Layer 5 of a small transformer language model trained on English Wikipedia (8 layers, counted from 0, width 128). Numbers have three digits each and are written without spaces.
A neuron's activation on a vector x is SiLU(gate . x) times (in . x), where the dot is the dot product.

Input weights of the MLP neurons that the questions are about. A number n stands for (n - 500) times 0.00089.
n23 gate: 487668644486596450411543482483318544474755322537366483426632533510606408530500543545588524432354483624348566306693483318493528407449420589619414360776533772657490421397649307439571386388538337250521408555599584452457476503597246608438642432443536563604544428413362447548451393580355322711347687433466416503546632601462278429620575568414589538449590535526541613629558349590730399450588
n27 gate: 453384595424547486454463377727344455304629549507369483477677466211489510669599664668619500691559473415434297314464641181548387405403719710476405315626455394441338375528354420455510447394389472527543444503477525395452458536551454478535365469542449582473510490384538564483449407284436590608233684562693497521259689497439528652292616465571409621448447447698521353663479456751427577528399
n43 gate: 472442399728597544624487366491418561513541562453487585552503451519542494569445412411413561243416506696482610450440484597617526513551231399436525500554338712561586372405411413228532520524521619364668361600300700555642578531560510331579461594407572351484474438395391484555560541582503431203546564383321519362437525442467419417532482654550295754584471480407689448575565662785620509513484
n48 gate: 309510443448516409528607735539529586429367567523628477349468361622308316471513552599572487311360637547497471377445723506575578658586415510284455333454441535333450474446687311353374331344649452640422590587466600507624547491442732500608327367450665562562387513493612555507375319408486589384469457758288398560490565596712684497578576566377557483587510531446476493477473503470697455530215
n52 gate: 696383525565586454432466393399699478567491500396444466577518556739430626430607442429503484406736463487512674600545488589435296560646531487503396509294571464503593652497388548544594503589315513280606377516376429541344418411474500581557644362497530482447500536552569652393738509596318703535388393512414453519485344481432497569688509500467655474610382289479554658387494361525452473444807
n58 gate: 463434822317638597345489552664395618600679550444477683489627544511566815667442616339405312553692444682577403314508496209636438678470519681630612262523383642558413537628684563515408399500353473476320339608572484469493519620585559567434547339473258504372554577334428363669257594340477548435422515444423545557257664614669757580417515363519376496235337387426543593530712589807427463583637
n74 gate: 500478516582376509440389572426447538614519599457428472488553506644462261445596357643641446278392509465542380485500384676516497481522569660541528516354462558323327546445694485411535658474533308511636500376449585401401689548632406428358387287421679593538297393325629571633688503733600551525487291612423431364537404573552532475512548509543417490376658552289429545642701417600667418547449
n76 gate: 374424804581457443420447489387507415378460473573655464506679609549476589536326393301588418619442359459633480560539507547406538521544232623531596442487325480410246460403594375685568503440497695440772490586641458583550589481576730504725684514388457410692306745463419391326358584726479557527364514651321497408636523574595510524517513459398335688394410333536428655517428345448477411571595
n97 gate: 533472639493604426564483628373470629643634469383476583620410515563465552507419507658709421161500561590575467367447571329392597552585517472456523521601193516351646410615363586438562507374542325386318517590636642396601310578722352645545381658476697399554503701510691497572232493479577403589514356557289256425627470537303579439335513507447722451545444353431451458594597503455634371527418
n144 gate: 386567299447489599408458278477625500526439551489431436611549459601673140421294496408524395348305630366400387670528488359416239386535332398461496359710558474529249564461532672582760488443274588480476426516588673598511751415594656468322425406531629492592675724745392210336678734460591545504644430634516581461337746434408273759259626554553488337535397603477579488701496526705526624504543
n161 gate: 337466429708724529193507373486587636518659437558752525567420553468418667406644504473546262456411489579450468424538544222314530508478598672289381400409478525419471572429617279489592451258285542337629352697723481646877485549603477500620568344404536475376426578558430443485527251406620342478394641423272372474609630651435407507358564596637601466429496508529665470558440403515620746445596
n165 gate: 717568490521533457652487615576592624686563354411553388388526365611606476441526645573462358406324656613558680565493563428513503381701328581638484598437533584423503539370755240290500510416541176565479547321363469418431486292519459427514486642698510444317470442566617696500742457404565464480597433454626610440464608443639568594583597433565568541655260507302490412369293415610571490437439
n166 gate: 527569214600487577455430475379423637617453642362595332601591580547570524557653389574571352455348486346332453614415439332581476326675561552651507483534524553526507503783440231583473451494313504421281593445513521479837576268659285528535461452370540534667621556469654457390342371528619534310507665690420503493382738572507417363551572610543465465314448300447472643527479480444474513688363
n185 gate: 477487358312617611472500774650546650679464362621464555589608586548527651503535461586459460280252516419395545435593536578698694500613602483433520339556500433595527503514623600510397419392487507585404262470475583480582571487596479586503374671517389405414691506582354442443500500364442387302394637569419457580399441566593594463254305613464784551141558466413463726542308626432615468493547
n187 gate: 306448705482617309645426390399517476473624452638398560572490774580479355537487379553752380617414544486411467573408561560415434507323578448521617679604405457432520373375279431452627396519275532440746442541406347625641624529636306486814392225466547375361600441537486560490604805433580396383525521763413592613564420531532479633513602538413590388452472416500420351604517450556641599537473
n201 gate: 600387724479533440430619433361480517556580466470571437623603485484424527483497517430806330425640467545341404312458460463718652631547631671592801452550607461365497559324538487702480569441319322354403316609487394662650380539550497416337569503476517547550388435302557543701635587382656539343706517647507581659513765781497582514356503294454531490459583413428380541377507484579601464392534
n206 gate: 408535528507510418335363482507360647418551567442632647756712659442560422507251624691580489272500538646487561527446469414638447383521455465342527222696424580490584493340550595475524617432441382518453328726364547567490599433542468493318328567465466479677384433621503524672295507758357422553493504586376330430099660521489563406328577612388606371511521607442461620548609632372567652382630
n229 gate: 374551493481532553571462671556612421563374446609688783541616669531289475507391616397704280407572532711534413406570720563596595551425549514478577395472532380446322319249357372561199551592557555323577421597365537623637464517666393522573412392328500355667554579532561510457522301460489411601559446440398411328465535561544385532208232393416587632514580306611685362412543444653734683614446
n232 gate: 619507610565532568258407490600458326577387224545565474444667570615517384612519413449688440187427536460626353196544451606451614416516474550404734314432633579644562388456446516424744443427506473500517543394379421553464434563610429435332614699615561458480302427607552605616438337480507632441429543422674428467532375592324407415510339402513573682629413426560537330600550526480333398500437
n236 gate: 442456516513506549339494342409436549645555566369555370497542522596626606744535470372439422596547564390491560612580617515405532424534240519556669260436402542465414367450513461416680588594567408533694631609509587557464287618382424574443712547494585524411453482365389298634591641630342715388653351479626522519421391648618581472479393336467421395266497471587459503588453455405553476543463
n251 gate: 575413631638302464500348479435568401529442182396513442450594482567271473490601484462627663553550497369456526410380776503552392547374350470689183483419533535472305548520527404326570554411556595468500457497509318466575614538528456449436605427454697588598656264536573497573542595425520556537640440582463441321510600533428343758565452692716473568620453402721554352503554249638630465434430
n262 gate: 529455537550540482486540519662468526661345407522661543482514369582534511600493518530393556504652311811391651565603467262580350478533569347566385240764638578601625403534455393545308369398531492419579400311639626601771615504671318858350395456625597515445444489351603310678546405636560323785587478562620306290305572397337556368413666680511358629500414383546504511298522554489405610548423
n269 gate: 353355774382517346323457464353426558324768355480409573399396403460431641583500285690677658435366429493631483593645574436662486483401524514315573462577335618519677517531399388269435646531375458563829654565558603465600517571636511436458458421555700450517531546439650546352454551601483427623286445557580463387701450650352356531345618575557389553476594538441590317533572384573421371385356
n272 gate: 347155464507517490339642448490344762455737385430563431578510728552518539386507416548555575518457409388350517400570613733525500540493475597514386464570542486510419500699642452568347439533547515487584450600728725331549360284556606360413413471741552402581625490167415521586637373409525329464664625437305623440458535486317600479479388656825370438293359460521673547601565565529381380532479
n274 gate: 412328758569612561585724525697582569557697423674583442437599271480289262517658411493504231284434689528447720517525352384387564549542493447615629626558476324299669436557596366381368496596575553472422524510451785669582532685609607263557450549517612332297587594500486510427536510326475429472529371541468562500432541711446388424343553372466504553497532322359433475452675443419483587493590
n308 gate: 493504657625435376490593412572514511459414504545605613470348209677525280445594365315500535401684365604534620524267699466455464432693601283592599319424625396630567514679439378340296428422474439373511489514563266578597440490464800456597629719366476490434592531517577633694548497622683566489569391531621577461138572440435340605535463574390518417397392468667611407276457367647507483388560
n313 gate: 440510624348463533375673383577437358361510428690517460468636536609390521672403580608542599432363732690490546387655500457349528593439389486704679315477645477490243291382657323647605434444653340476448510414590581569527624484434661672576563674568324339584524451262307540565564581264611473503385350567624514581543427527468644391463562622503579528456542371526393411723376312673409490378517
n23 in: 516497660634439542475757579500400651430458520423526516384461556420453325423516778459364649684447516697613478372480409568419443497546490510339519291364425311413238273610530681420451437527614389535402586490543660483429573544527534595691624728635513335516434547529366337507397692480483567391568523503377376608490529274544702592481563395401527625559771631465610400606437541523658468526424
n27 in: 325368480449573567537513544730548432386471418567374548478634430541477559551450567453507480663425449583528487494537429353545311579490609645412678457455416606450357373732463494467617285497512430402503415250488591622503559546621654675540370507471462555345690481542396323389459784413517424399316709394612361601695551669436602305308450568551338701454613513443288487535431491334559648383474
n43 in: 510445288607587433678446514497406206377349566540639292415530585394580410450562638673592607466441544483346537510528259567961507354428544427404493514375425493627636493374451507535377385446481496575437452604406489743557503568468623415304514479544440470704404477666534600614507368339566405507518424514642619360591684719327462497584438541497288570710643633381608382396369540570342507418521
n48 in: 378407363531494432509574384674580441692336563455539378356458494430437437362566384639306606543391727573541679564282562413584426630621435430401510573681409491400641468480490198397526270630534591558567441474329449567642527444439544391456483533562423371292658661578474535556551539524594477612385510523457529382722574366581282654464327464439443655460470413443503603433483344627497808539368
n52 in: 474562323525405434486379574560281582609500533318477509430537471491581500532441555376750524509612488590494520546649611477491482246433474441400454562402465463656386609677569605378447584666456557376497414524586494485549455455516446464503524722612316352413491679422339517476531640322632537397352423468521456415664626468509518297532627468463566600435656494733560464391435625500435386436591
n58 in: 288432300511613291478609289268328574378633541540530480548510509556438493500310433448395643361357319466455711394447376477379590607406487613503616309500517500487608625459288389374686638628452660548486725401372504469729507468509469518541528435500675653456554386430439697554451527632652452323726405540545534574278606534577398557593299716447538236476421555372521589444514454645503454399571
n74 in: 490380420428548452624619384542381602781532530545461362434686573735397497513344468625398371421381406613582542513558448487519507440549435467293452566464646522796418394450493195387359457721611372624456569507550633284642271722573405663400423520277538545461513377503497634497644409554533482556638553487593392389699542562490401530578516497503400466480537708433340547455357440500481370428497
n76 in: 396500503532460530481487518520557261460423680611683363360704601669462724517685510391628438380503375556533533543461537554331472465507507483589397383480239536666360510510584589669497563453449662542489531414639163385500652549614662733364444459691403493551527695632459344414514354741584451603461503514590432377674513548436459623291431531480188507359462423490250666550462384612388427643555
n97 in: 645420475435584655441564640429510737520571531361401419408588402600444448594448598578661632365393371623434550695514336493619318623792500497517641545554466434575383537816613783528565514481471627533673413410419564210321371382717496454461412351641577463408701417500527192258626462461479537476355386537650637414463497397397396603554408376396587358337511549533559455490458483374517377435614
n144 in: 486548522213773589613394470355426663408379482536285500462557565721551434496528400571568453333591611323465546564324654514457426695691507310511415288443697465452294578581574566471656706340401504519470675474452632430443610524356303328382241464717617732482398444468370560544602378456733623409429391536452385666457546366298449475325313420422313496573393418549724654532555437533642654352609
n161 in: 310434500576612632363530432446527686537544441554579585451276543393479671419625599404622434666497544532493399480719551378408458496469541822497402465408490530645559601644812316374382409366289358479461500688533633482704507414545532407359504472541453469428615650582410268364879356419701466632411646357472393396656517628307612490388434479537482450545599553333451475551332497433460707514607
n165 in: 408560761477472512532512575445696413485509563515491479399399403579449550549438482532429403372503376599536369445464556411534513268494241655444655610463546557340354460465426379503513481488441657464526390418574558465451626476309616325628490491488427488587491642658550716465222525606388536418497707454402540578616564643326368578605662441409418725698576279473674642469487412484575563649444
n166 in: 633500429341691432428552397403426464452341594471326487522409615615637603287563364657339244424463405749472332597651493341520487571787445490454484420585431576487500593587436542717589550418401632549473570457544565584552473292512449719493412387517423324487457586415421535480324356294510541427459523562570612401409526296643567401510636622712399371360392598561420661519433554493576557796483
n185 in: 365490513688458471556551459462651552541346563799422510282625450402560467519503384466323408635589448200635414494402296631532713540405374745408503573519688412450555446607466465523536470730577366592594572569485473334593507425543466415477403464356564448393411699468474723526517393627497383438534536510483669480606487477595424637574415343701361638632530537567503596506348341660547304363556
n187 in: 444615582335467322497451353408480470699510469345577618427576671601275327415411474452497351702416420613709552526378503553556452473483560585571441737398583330398617327435373370486540292627260486541690638476449490612596497497516434705757435463319602381433456422487510634655461400586623464227514487689323560497625451517555601513371516584372636400598346696442469493572337598551529588400419
n201 in: 416478515523708384483539560370433493405546569429521904432511622605544482475428458600384377597489592376562605560515486521397460529389539369622290482415475462514328430438714524627701500513520544389629583453395619292475565391417437191654287623284570390496449216706439601561568568323529449514541576560248650565623437550196623626603883554518711437442489526566339609570594528419390424700565
n206 in: 424523461292314380448604212519472439453797536560529717797525612569526575594384468596490435490503360703568469751487459522404484572246592552487249484452510537540516453405523422663574382500464520426616526549512363252408559626521460520526477795423469354532613624516542419494550602487388486416546455497627318571566447580646438503605531503475637579370641533684552360415581512470389631580474
n229 in: 309408688576480541336347543476650444436609247469503354235514512321447511334490497529359759455405359465430497514024679585376429504413562489542442679500541457665542449429518557644420652490451461561457563798437410705551648642339679687660496553479497384472671423527604655601380476600589450524572353383638417743374626507435493437445603427642338407626372553493588479442496466525577567472430
n232 in: 528713607563357519410534367575500564546581503516197528633503531605529494422506344428649670580526447613439388348424648478557584429522541477255696458422355543687582512393467466410439442556512634245608570551359335584522375542532147355422549414471469343513478638434548515359507598477292540538362404475481472424569516465497538335691469500382358686337497435691565339512471537617469598532430
n236 in: 718367606443628581494434455578590527423464519377312515375359369441494676497314476333484589427439458488520443568421388521479575627625600657561610605353627348732588455572550527469347506585672632312425565688341516410494565366577575522466556512350595344627362450515500657479545585334572437540616430358488394573515530661494559424377406415497590425454715547476370438563478574693430521397417
n251 in: 630453480323633370632451656555546709364533547595566539430467533545480594461440562521465463440460727625427416163517477357599392456553438312540448433634605379320414195456510597392443510543534421550548487688421500655428581380407479335643442544317256356503587410388563351517490408446598592450589547441507682473392558251675534387562672650552541585483456285429422564448658387598647381669377
n262 in: 419522603579553341480444684623546320815454584493653496493348590242504369405575358641627225659605632266224560588683728687400467409672560569518570562436422490315396612375692517482486405487351323462415493406561399380677547562363648392394342594554405631632392545656346577449365293629581439648415475418471396295556581514504583741433700464430493445406489489343471711518609490621507434486439
n269 in: 483370648423437675522375655510388436530619483401557605458282371359425653421478460514594442382391540565565579605668537658637689586463557442635664507258650681522500602490469477524520421469437486396493625412510430637265640619678351381620545425412319543283537474623524490405341497503572353497507510260503406712665622598364473736629494463503199400666500569487534664662476546507303594624507
n272 in: 590400490562558526537494483610626618429500563526637452675542494567520487599387383469602526401401585597440433564483366526562490620589451453632391450257546484750539397607551446620711467767410598338524427493394565350426400431589625292393571414658812682507579367406516564401528415295450450679578533464640454474374407434452553576604380684596637361364285342525637363416503299577592430313563
n274 in: 532610416490426545444391432661506474330452493513454551575548547427600596641603581497428530576305494447368663433554412603529373547359623480484311404432627535406359349520497494284493406576522352459436778881503626477523517694433372415523668371510455562705454687341467570744462425497577690328574754506553542484629503706554470454494610362436660476629396645427500613503457500637491316402553
n308 in: 477421375407433564503507457480413609430540752333371503542640555513417469467442547423482613391500527330673700557394490574402382673541608735585483662470480497471507477399710279214480715475516430587595469452558475725523534513453303299646305445746810473483425365433449447514418300339510497339472432645289544599470467589514713469520520435463593479500413245599635770346403427476484441643476
n313 in: 568503229514627292403513666454565550532386382516470513712428464661621456545456278428307400676630293672545487646662493643638480358384500393284406557291520360484556549588306487584567561626488565664582467694453548480366292503420408328266653453450442628559600519661652574426465335633463473627449483477557325550402471367524604570624602596487487548607456619561433429458604632409446580507710

Each question shows a token from some text and the vector x that enters the MLP there. A number n stands for (n - 500) times 0.012.

" the": 478489533438459489486480481498578417470409408527452466480472434490520412384591514585480475482458415533577560427427528509628511513474599474441487457650520433470538472546476550380452408466531469823519552572563587634494424470147509495490561451500565556493486507548607560464474460468557607470480461471679487500505548584437624506413441529466424517497456552567481474589508496457479437462418
Which neuron lights up most? n48

" appointed": 533543420525524461415425350629466477515603483437500462446406360483478550463497623506331645538565402495596636573555529480549677478418466465374488413508456540446500585527366578451428423460366543580358577568516492781365379620337400485458626587584572538532451556574743546503571501521505538486485550412538473495505540424588626416546521439446504488553406578528504564478403474646442462316476
The most active neuron and its activation: n201, at about 0.68

"ig": 493468389616582512442540380314320526604474375629655488372455495600406521436427480357537507498451402545388499490478565484574423388635638665459480498414539448552505448540489460534526530581477545446460599509605376428563677342654449463547383377465437525677475378641561470384463560490575491582429574413378386617411490576621484504681444565503475655490454681574517403436543558461559511513493
Which neuron lights up most? n161

".": 522401612597433439534551451500619550498425487508394507299486406488554415424537502593500631608509456434482364479497489550560626580439595352588480459443628568460444335501508485556564495628523421468533460521322511536357677531540402390548592479518511516531385438565511509532536619497477692590551422395558442412551556486453606583601398485515458559538532501464516472477535201545492445530464
The two highest activations, in order: n251, n232

",": 555447492456535448459478437509509460495375449459469491279502441500465525497435385386487586459519475400643511543467441538417454554557568517617589501520630458496569561566515486550487516707539460577519539528369604470390550411296534528627516489436493354523398461403502530567424547456482679456572533416648526532428517548448561521654457526541439487281518343534513529449486681530441437589568
Which neuron lights up most? n236

" ": 432522554557570592677521448461504396472265487491391481422479406404442440536580407487354446585478395459496523572500526522542623628504553540481567472455571627457573572528551633545470422653645677484472435414453504469339419617243518436415584535505460521450584650463487452452509451591388467415339519323485535494657497548511485437522518577389431575487502604534557493583537456537407480583548
The most active neuron and its activation: n251, at about 0.62

" cont": 621459586441558443561648570664355465492513330431496446448453431434572464560331570471415472467491428649428387412601674460643567397457483514340421515573659500489546425487412570580441572564460430500483425453570468504330500527469462649424612434516399537496634476465738491503519437541523389396427505599633492567565601433338478559466451552616400536473471618503586489533459590513554522377656
Which neuron lights up most? n27

" P": 399370485504516522535533463465452537532512414490574423427417765309498487465444556474513444598596387558508575446564467563549600481553541489560527536591456439431421485490511617517474555421523507502527374541601477514357361685542494494455549378524407567554527467356622456427464510489556513510409500529501619467538559469486561468445395445567519502529468488553457536496501432660431355514529
The most active neuron and its activation: n76, at about 1.2

"om": 494517538556518526413554484461569451566534447498555419382505562457553483423479432506499430540456494437559476301484512509637604560416623553494556502522280500423501646497479564435362562564522581573359413524476469498561534609407503590527528554513302459442422566522537639401561506409342398227572462468517370662587378506461485485492421439579506821549457503446463691671563670472416549504502
Which neuron lights up most? n185

"man": 403433508498377520431431502374452467457465492453668443503363573440475531499472399401495569521479353507556576548564575538496520474607470627611527502438448419541643472586586363347453491714429593485578497273474486510547508493421543372471569430553500427422549545538589660459625564486461434502559597554534461404293427652396536351576470438423469604591486553624622454499536651466556519457590
Which three neurons fire most, strongest first? n308, n272, n52

"9": 502395731557505577476389495611509501522440509484400531482397391458529546396532582568485505602601407458535471521480465561658585439420490567561573656464516518593525581505523489619437500485701353422487614491427495465374440501238549405565451570470542403511619504667553490548379476503595442402380492371487512573458365537586508490708523361528401585567624461433445600478326576521439417485591
Which neuron lights up most? n165

"iving": 535606600434459442428558402681565606433460609419546423380469427443409506465519580372495564484638543511563510436518541510577405543487539440681526420473552445423466614612282664603499510507500542534494447521490349580387572553382622421584541543519501437503484549542616519528602571577627555478453166570393389344472369449595430471540581490430568450508511541371392451513682564528475308435605
Which neuron lights up most? n52

"yn": 484505428397569422443547545328464417430407432472581616431521569539484782507475475487474478489348345499380458500640459552425693531534486571365629473391550460548564731692536426516556528576434467551452585457553519374598592569431379607472404529488487549509622463585504543662482451507459411425540539341506485531301502386510348576544535391494464601440653580518382593641496446425578489495480
The two highest activations, in order: n185, n166

"-cent": 520520397556515330512566404530343388462531470528524431360361592479384675389575556514531505454539619488609582450484528509559545330451608544428410455569612414642506534545390320620545391423548502450506263538536547448398464658350590552341542590567456555576569588499555626442509496447546438518364619499586472519484474415437508601529527420489459515527479514522404384528580534585528451706503
The most active neuron and its activation: n313, at about 1

"6": 631527461365601560568391607495423462599555493507307497591392424407456492448530581511576550601541444562446391499438492506492534413526498455590374640536383447586496503621565455478426590646643444543363433332464626490426493544472524588525554604513548462559511544632502414428451541385556407600574454540456619284546259424543452518557470590480415465586672532399414597489571539386522400466557
Which neuron lights up most? n97

"==": 473552554499517472422676334660556274511431485560496473541334340548520441553530518584426485474584462574596420570582482576469527595381525321444492646555550544506608474554430553603583472586578459559513350459556619677507418440437529462508529417476526553502393455520475503440501582482445550532532404337608425402606644675544500477401426508457568339621459553544520545368489353562412451430398
Which neuron lights up most? n313

"7": 598507479408675496616329569550495491735543468457410368488403394382523374511500573552563531584544434491533490490565490478382596369503535504622391595597398453613448534576498413477475482618683485530390359430503571549452570478509550591436536603551567472494606463564449338462431490440626435633643485363521517365465317486477549525572472528431468438528627575436508568490544521423529394408552
The most active neuron and its activation: n262, at about 2.2

" chart": 399546564502378416505398487669478464551558616447601502417516479383332503438381489656458405599472560446613486488534529597462443237554663407509428600526528428438441651588538475605392529532460441472518419568620472448427495508298465530466551484550465504618571567527610608541382529491364319463431485414623430420497523596512496601615488596477508614571546527437542530553624613415444472531537
The two highest activations, in order: n206, n144

"z": 494545369554531446364491505383407371453536502423549452469526593486520353515513529435441386604448451507542492533510469536567623469435660604541501592436551500540532513475527420443488659754426508559468647576280516543443489536444498448405572543512621489462608444563423537477578543599433429415442467601514341519410466577414660361485594539409507563565554686510500440480445417501396460414546
The most active neuron and its activation: n74, at about 0.94

" a": 495551490476507454564579416558510307481347416502475549605475444475456474518615604567504589610502455595584491569576540438629537517471607456434391381515594342425620451591399665405515463516516462712480613614483640511471386510417378483437503451515469611484602547468520390485509335544587531574470434541388478386467468544515493577463582467352315576394609528407674558508421566460430405431572
Which neuron lights up most? n201

"ers": 471562443414507560341381356527640551468572431337476406324420464463463512391479587390386476502499516493572388537449455684480548457573573586571421390362514465509574605465423555577430416626444586487550547433438628470549330599479584537516716525454567437531436583679559591418502578467430493336588463532398535544664335561522607482565387469430620597453635606615529510469435519583339537523496
The two highest activations, in order: n236, n52

"Sh": 373500499496454461423408521422407467562565586542417418475471704520384534429471422410489623565485495442379419471520529593492572423332541289542426608568573556459545463527459646552540475563544439553502447422524555484360500547550568315519489298602518549270504428441507565613393500581585516548562464491534620508385612343490647431600455566521570432541468556582506490437515617526499497423525
Which neuron lights up most? n272

" included": 521622617393524494349465453527488607457484486417407404408490337506637547529438488443585642517514576565519515561417440623480561476436597495526484601522577426493503535361505518480552458455541458605407573304548459485323574556234487353588481637699410532560567582526597548654615566501481543424537518499472449510457479355604469554523460463488659498551338468571442488535348497579457370496538
The two highest activations, in order: n308, n165

"ole": 402531491374494559392487467436512512475562493565573396446534601450576540526441547461400535604526522557539444458420571615745460430429479460506509535424484472552488526496510638492491435802551564582508461437381540541469536558351531459347443578493473527580392412550515509584383441433541398437376434352611449632552513638625558481469517478386427481537408535468387615543426532544465513449476
The two highest activations, in order: n313, n236

" sp": 495462541489554555456568521370479525487561585431371439487529640442346487621516460465431542561605400582560446387557564603583478497540620471422484493481493487588579405711454737652487422369531442442405502454568514416457435485632504533389567540424407565562653484326472602447549377484521473643563544464388516437463625345435535602462394472571571321659530473516621333433540485455444527444390
The most active neuron and its activation: n272, at about 4.6

" National": 481474489551510524503510493585538413557415583643591503586569475400520453622370629565490422474556592465467429616414506463590579532532583446410486585330430434489551512463526573587401334621430512589433458538420524538368469688261409365431530513560476481399533475545648539418616429558514380408523553407421621376443658602424562563333390528503435582497541662563432573593491481491435441471547
Which neuron lights up most? n185

"rant": 556576377499430434480483518422525384489525544399554586473386593367455497492460493568480460594500524599550480482507447585655510500403615495579531532446611432541516511461490555442521520801461547568553560303247516537535492584274486504421519610572554441551467450507521487594503494527505398476450481483487416522411498570554572506528535545459534409477573497455398577436495389517453480494527
Which neuron lights up most? n206

" second": 474500619554402613491509398527301446614528497522673414543476414487420554436461539617609518530465580532524592519574564423761473383446628398451396419461559399415485639391420588428481399492563332495385504432527490519473611584359478613645503527520487518441453381636669638451512544484524416527633555366460517344461451500461452502636365484503588763443488502412572522519554545541432516469539
Which neuron lights up most? n262

" there": 449523666494462511503628573503451300378519458441324420403425512536496503362388384487584626540482526406538582481518543620517347639443618539595512446527524507603502575670411532491447538388550687564494511491497541380373512478573308507513504352616554369433588447555565735627278454592487495629312524477625472535556487622537539453441373451521526513484474595424439307448450651496514527540536
Which three neurons fire most, strongest first? n269, n232, n27

"eg": 482404639407426317492352441488554388436435504598505396581567543555488617406487507434484509462423388558628488543397484492560534381496413553486368498578457436587656365697399455538543479607458352564449496495542453548773471558384613464381491639534420489491568527487554450431541651623405448579392478413608460390689587588556581529541497497487391616611426462488563610435568512373484508580282
The most active neuron and its activation: n76, at about 4.9

" Ir": 470549673515362568398481496398273549582562565393653498426595661521528483316445559515503756539475492511467460485438617511466468469483538470574472568603524591640424575494620604480596594444534418433474438559517395435294439507444426477443541554565557553465559372445472557484585415564363485407488595503501460548565547498424444584503437548486502675573440518467464445413417361623437405429433
The most active neuron and its activation: n23, at about 2.2

" Che": 524615368457520442318486586371478472542458577542505387466506640393476584472535526646395513546625544443366477593543574511467440506493620492552495512269344536514480570511541545512523517438624403450510652557463510536291398613442501562505360450652488653531517460516495501364486371506485459450406607483450560518566556552399555640663400618510363563499363386609503555512444475623446404528422
The most active neuron and its activation: n272, at about 0.57

"fter": 470487604625508509347488468600503415504410384432484375410398447510574545435368401580530501552451459452558463620564519632551286678419527465462298499476426422561556423625601374507445521627513465583535416399515438539479395436357478573669539417449448517578507474532627530601527553479483611547523483634759554521506480381532525434558538505526562597638351532392468399470498658511486404571568
Which neuron lights up most? n144

"istric": 481467514415482514559401648500423464548358411546568502343470536507606638387506541526558608433429449671533530522468509498506440516669593524468456500378513537505553585531529534528574455376334322450405629245520400404630539510414474389353562609514445570545617543494586595611471519349525418404485725418473476506401587507501455434531571559542430633532596640561522377563577626425297491519444
Which three neurons fire most, strongest first? n166, n262, n165

" through": 631537478432534476344525491637433564477413512512408563247509344505547437365427583403467550476629466450594464507638526545443515542577512540611430501513545402486538566631457414513434507545416561586558447450570490502482487415291497401434458589643492656545434527413531557557502510489494632408470581367580607519511514403547670441529591445434467492527475485459508630417511587576534357505460
Which neuron lights up most? n308

" G": 337438357514515440547613388492398506513479438504448536559420730311455517429543625403526581532499517479469473609544508487667512403514680513520523349399457527543532519465528520536518642528484522540609430352471569497392490645600605468473511576559473598455507442347481501426425509501469454549424476516499517533519380549570557521577421548579445352435456454611428604526613435418425381444474
Which neuron lights up most? n272

"g": 412461443411504431464535435457237388530447562478499517579495694498531520421632535452566532492573421406511416526485526719545493269488580576555579459453396554494492507522456568462518547625485494541530472507571528340488465591436655459420503526541402470404411479440412523326519577567503506523480491538592400427475458470591560372480555399522405542442548609552371469495794449502552437588538
Which neuron lights up most? n76

"ra": 385562547385472651448570479442387597547364483458552502409446584659506477365405560433305466683414539524545444430495508720410497591534407583424491483475562486556503475481567614521447515680544533596346565371373548513433348527479494777462537523608537509452518497534511538459474480351524450430520700453448541603534502583385506538631454474472404530461529473380510417493485528457595439315572
Which neuron lights up most? n185

" establish": 586611558582470463413375467657575454445364376358506443437591393518457481522487591505521614547429484602590579661556679645603619402527578441477365525600440455497403573521423592571602545375420474528455475428516490548300546598499507567527477551612405546539318464464579589577629490655625454492455597407493448495436504407536440464589409422381565549558454604391447602380457511398397466584486
Which neuron lights up most? n52

" House": 409574496507463526450337527593602368458554547425584538511508526486418530535302578561511447516559496549582439605474465606634413493374558534554464492412520387573532441548344637603326358711452549563521444521474486572482505599208467431512581574460551354563476514467654560614345399559498464485427366328529531581554449678542539491524568514489506508553567415456450568477437404499494512460498
The most active neuron and its activation: n229, at about 5.5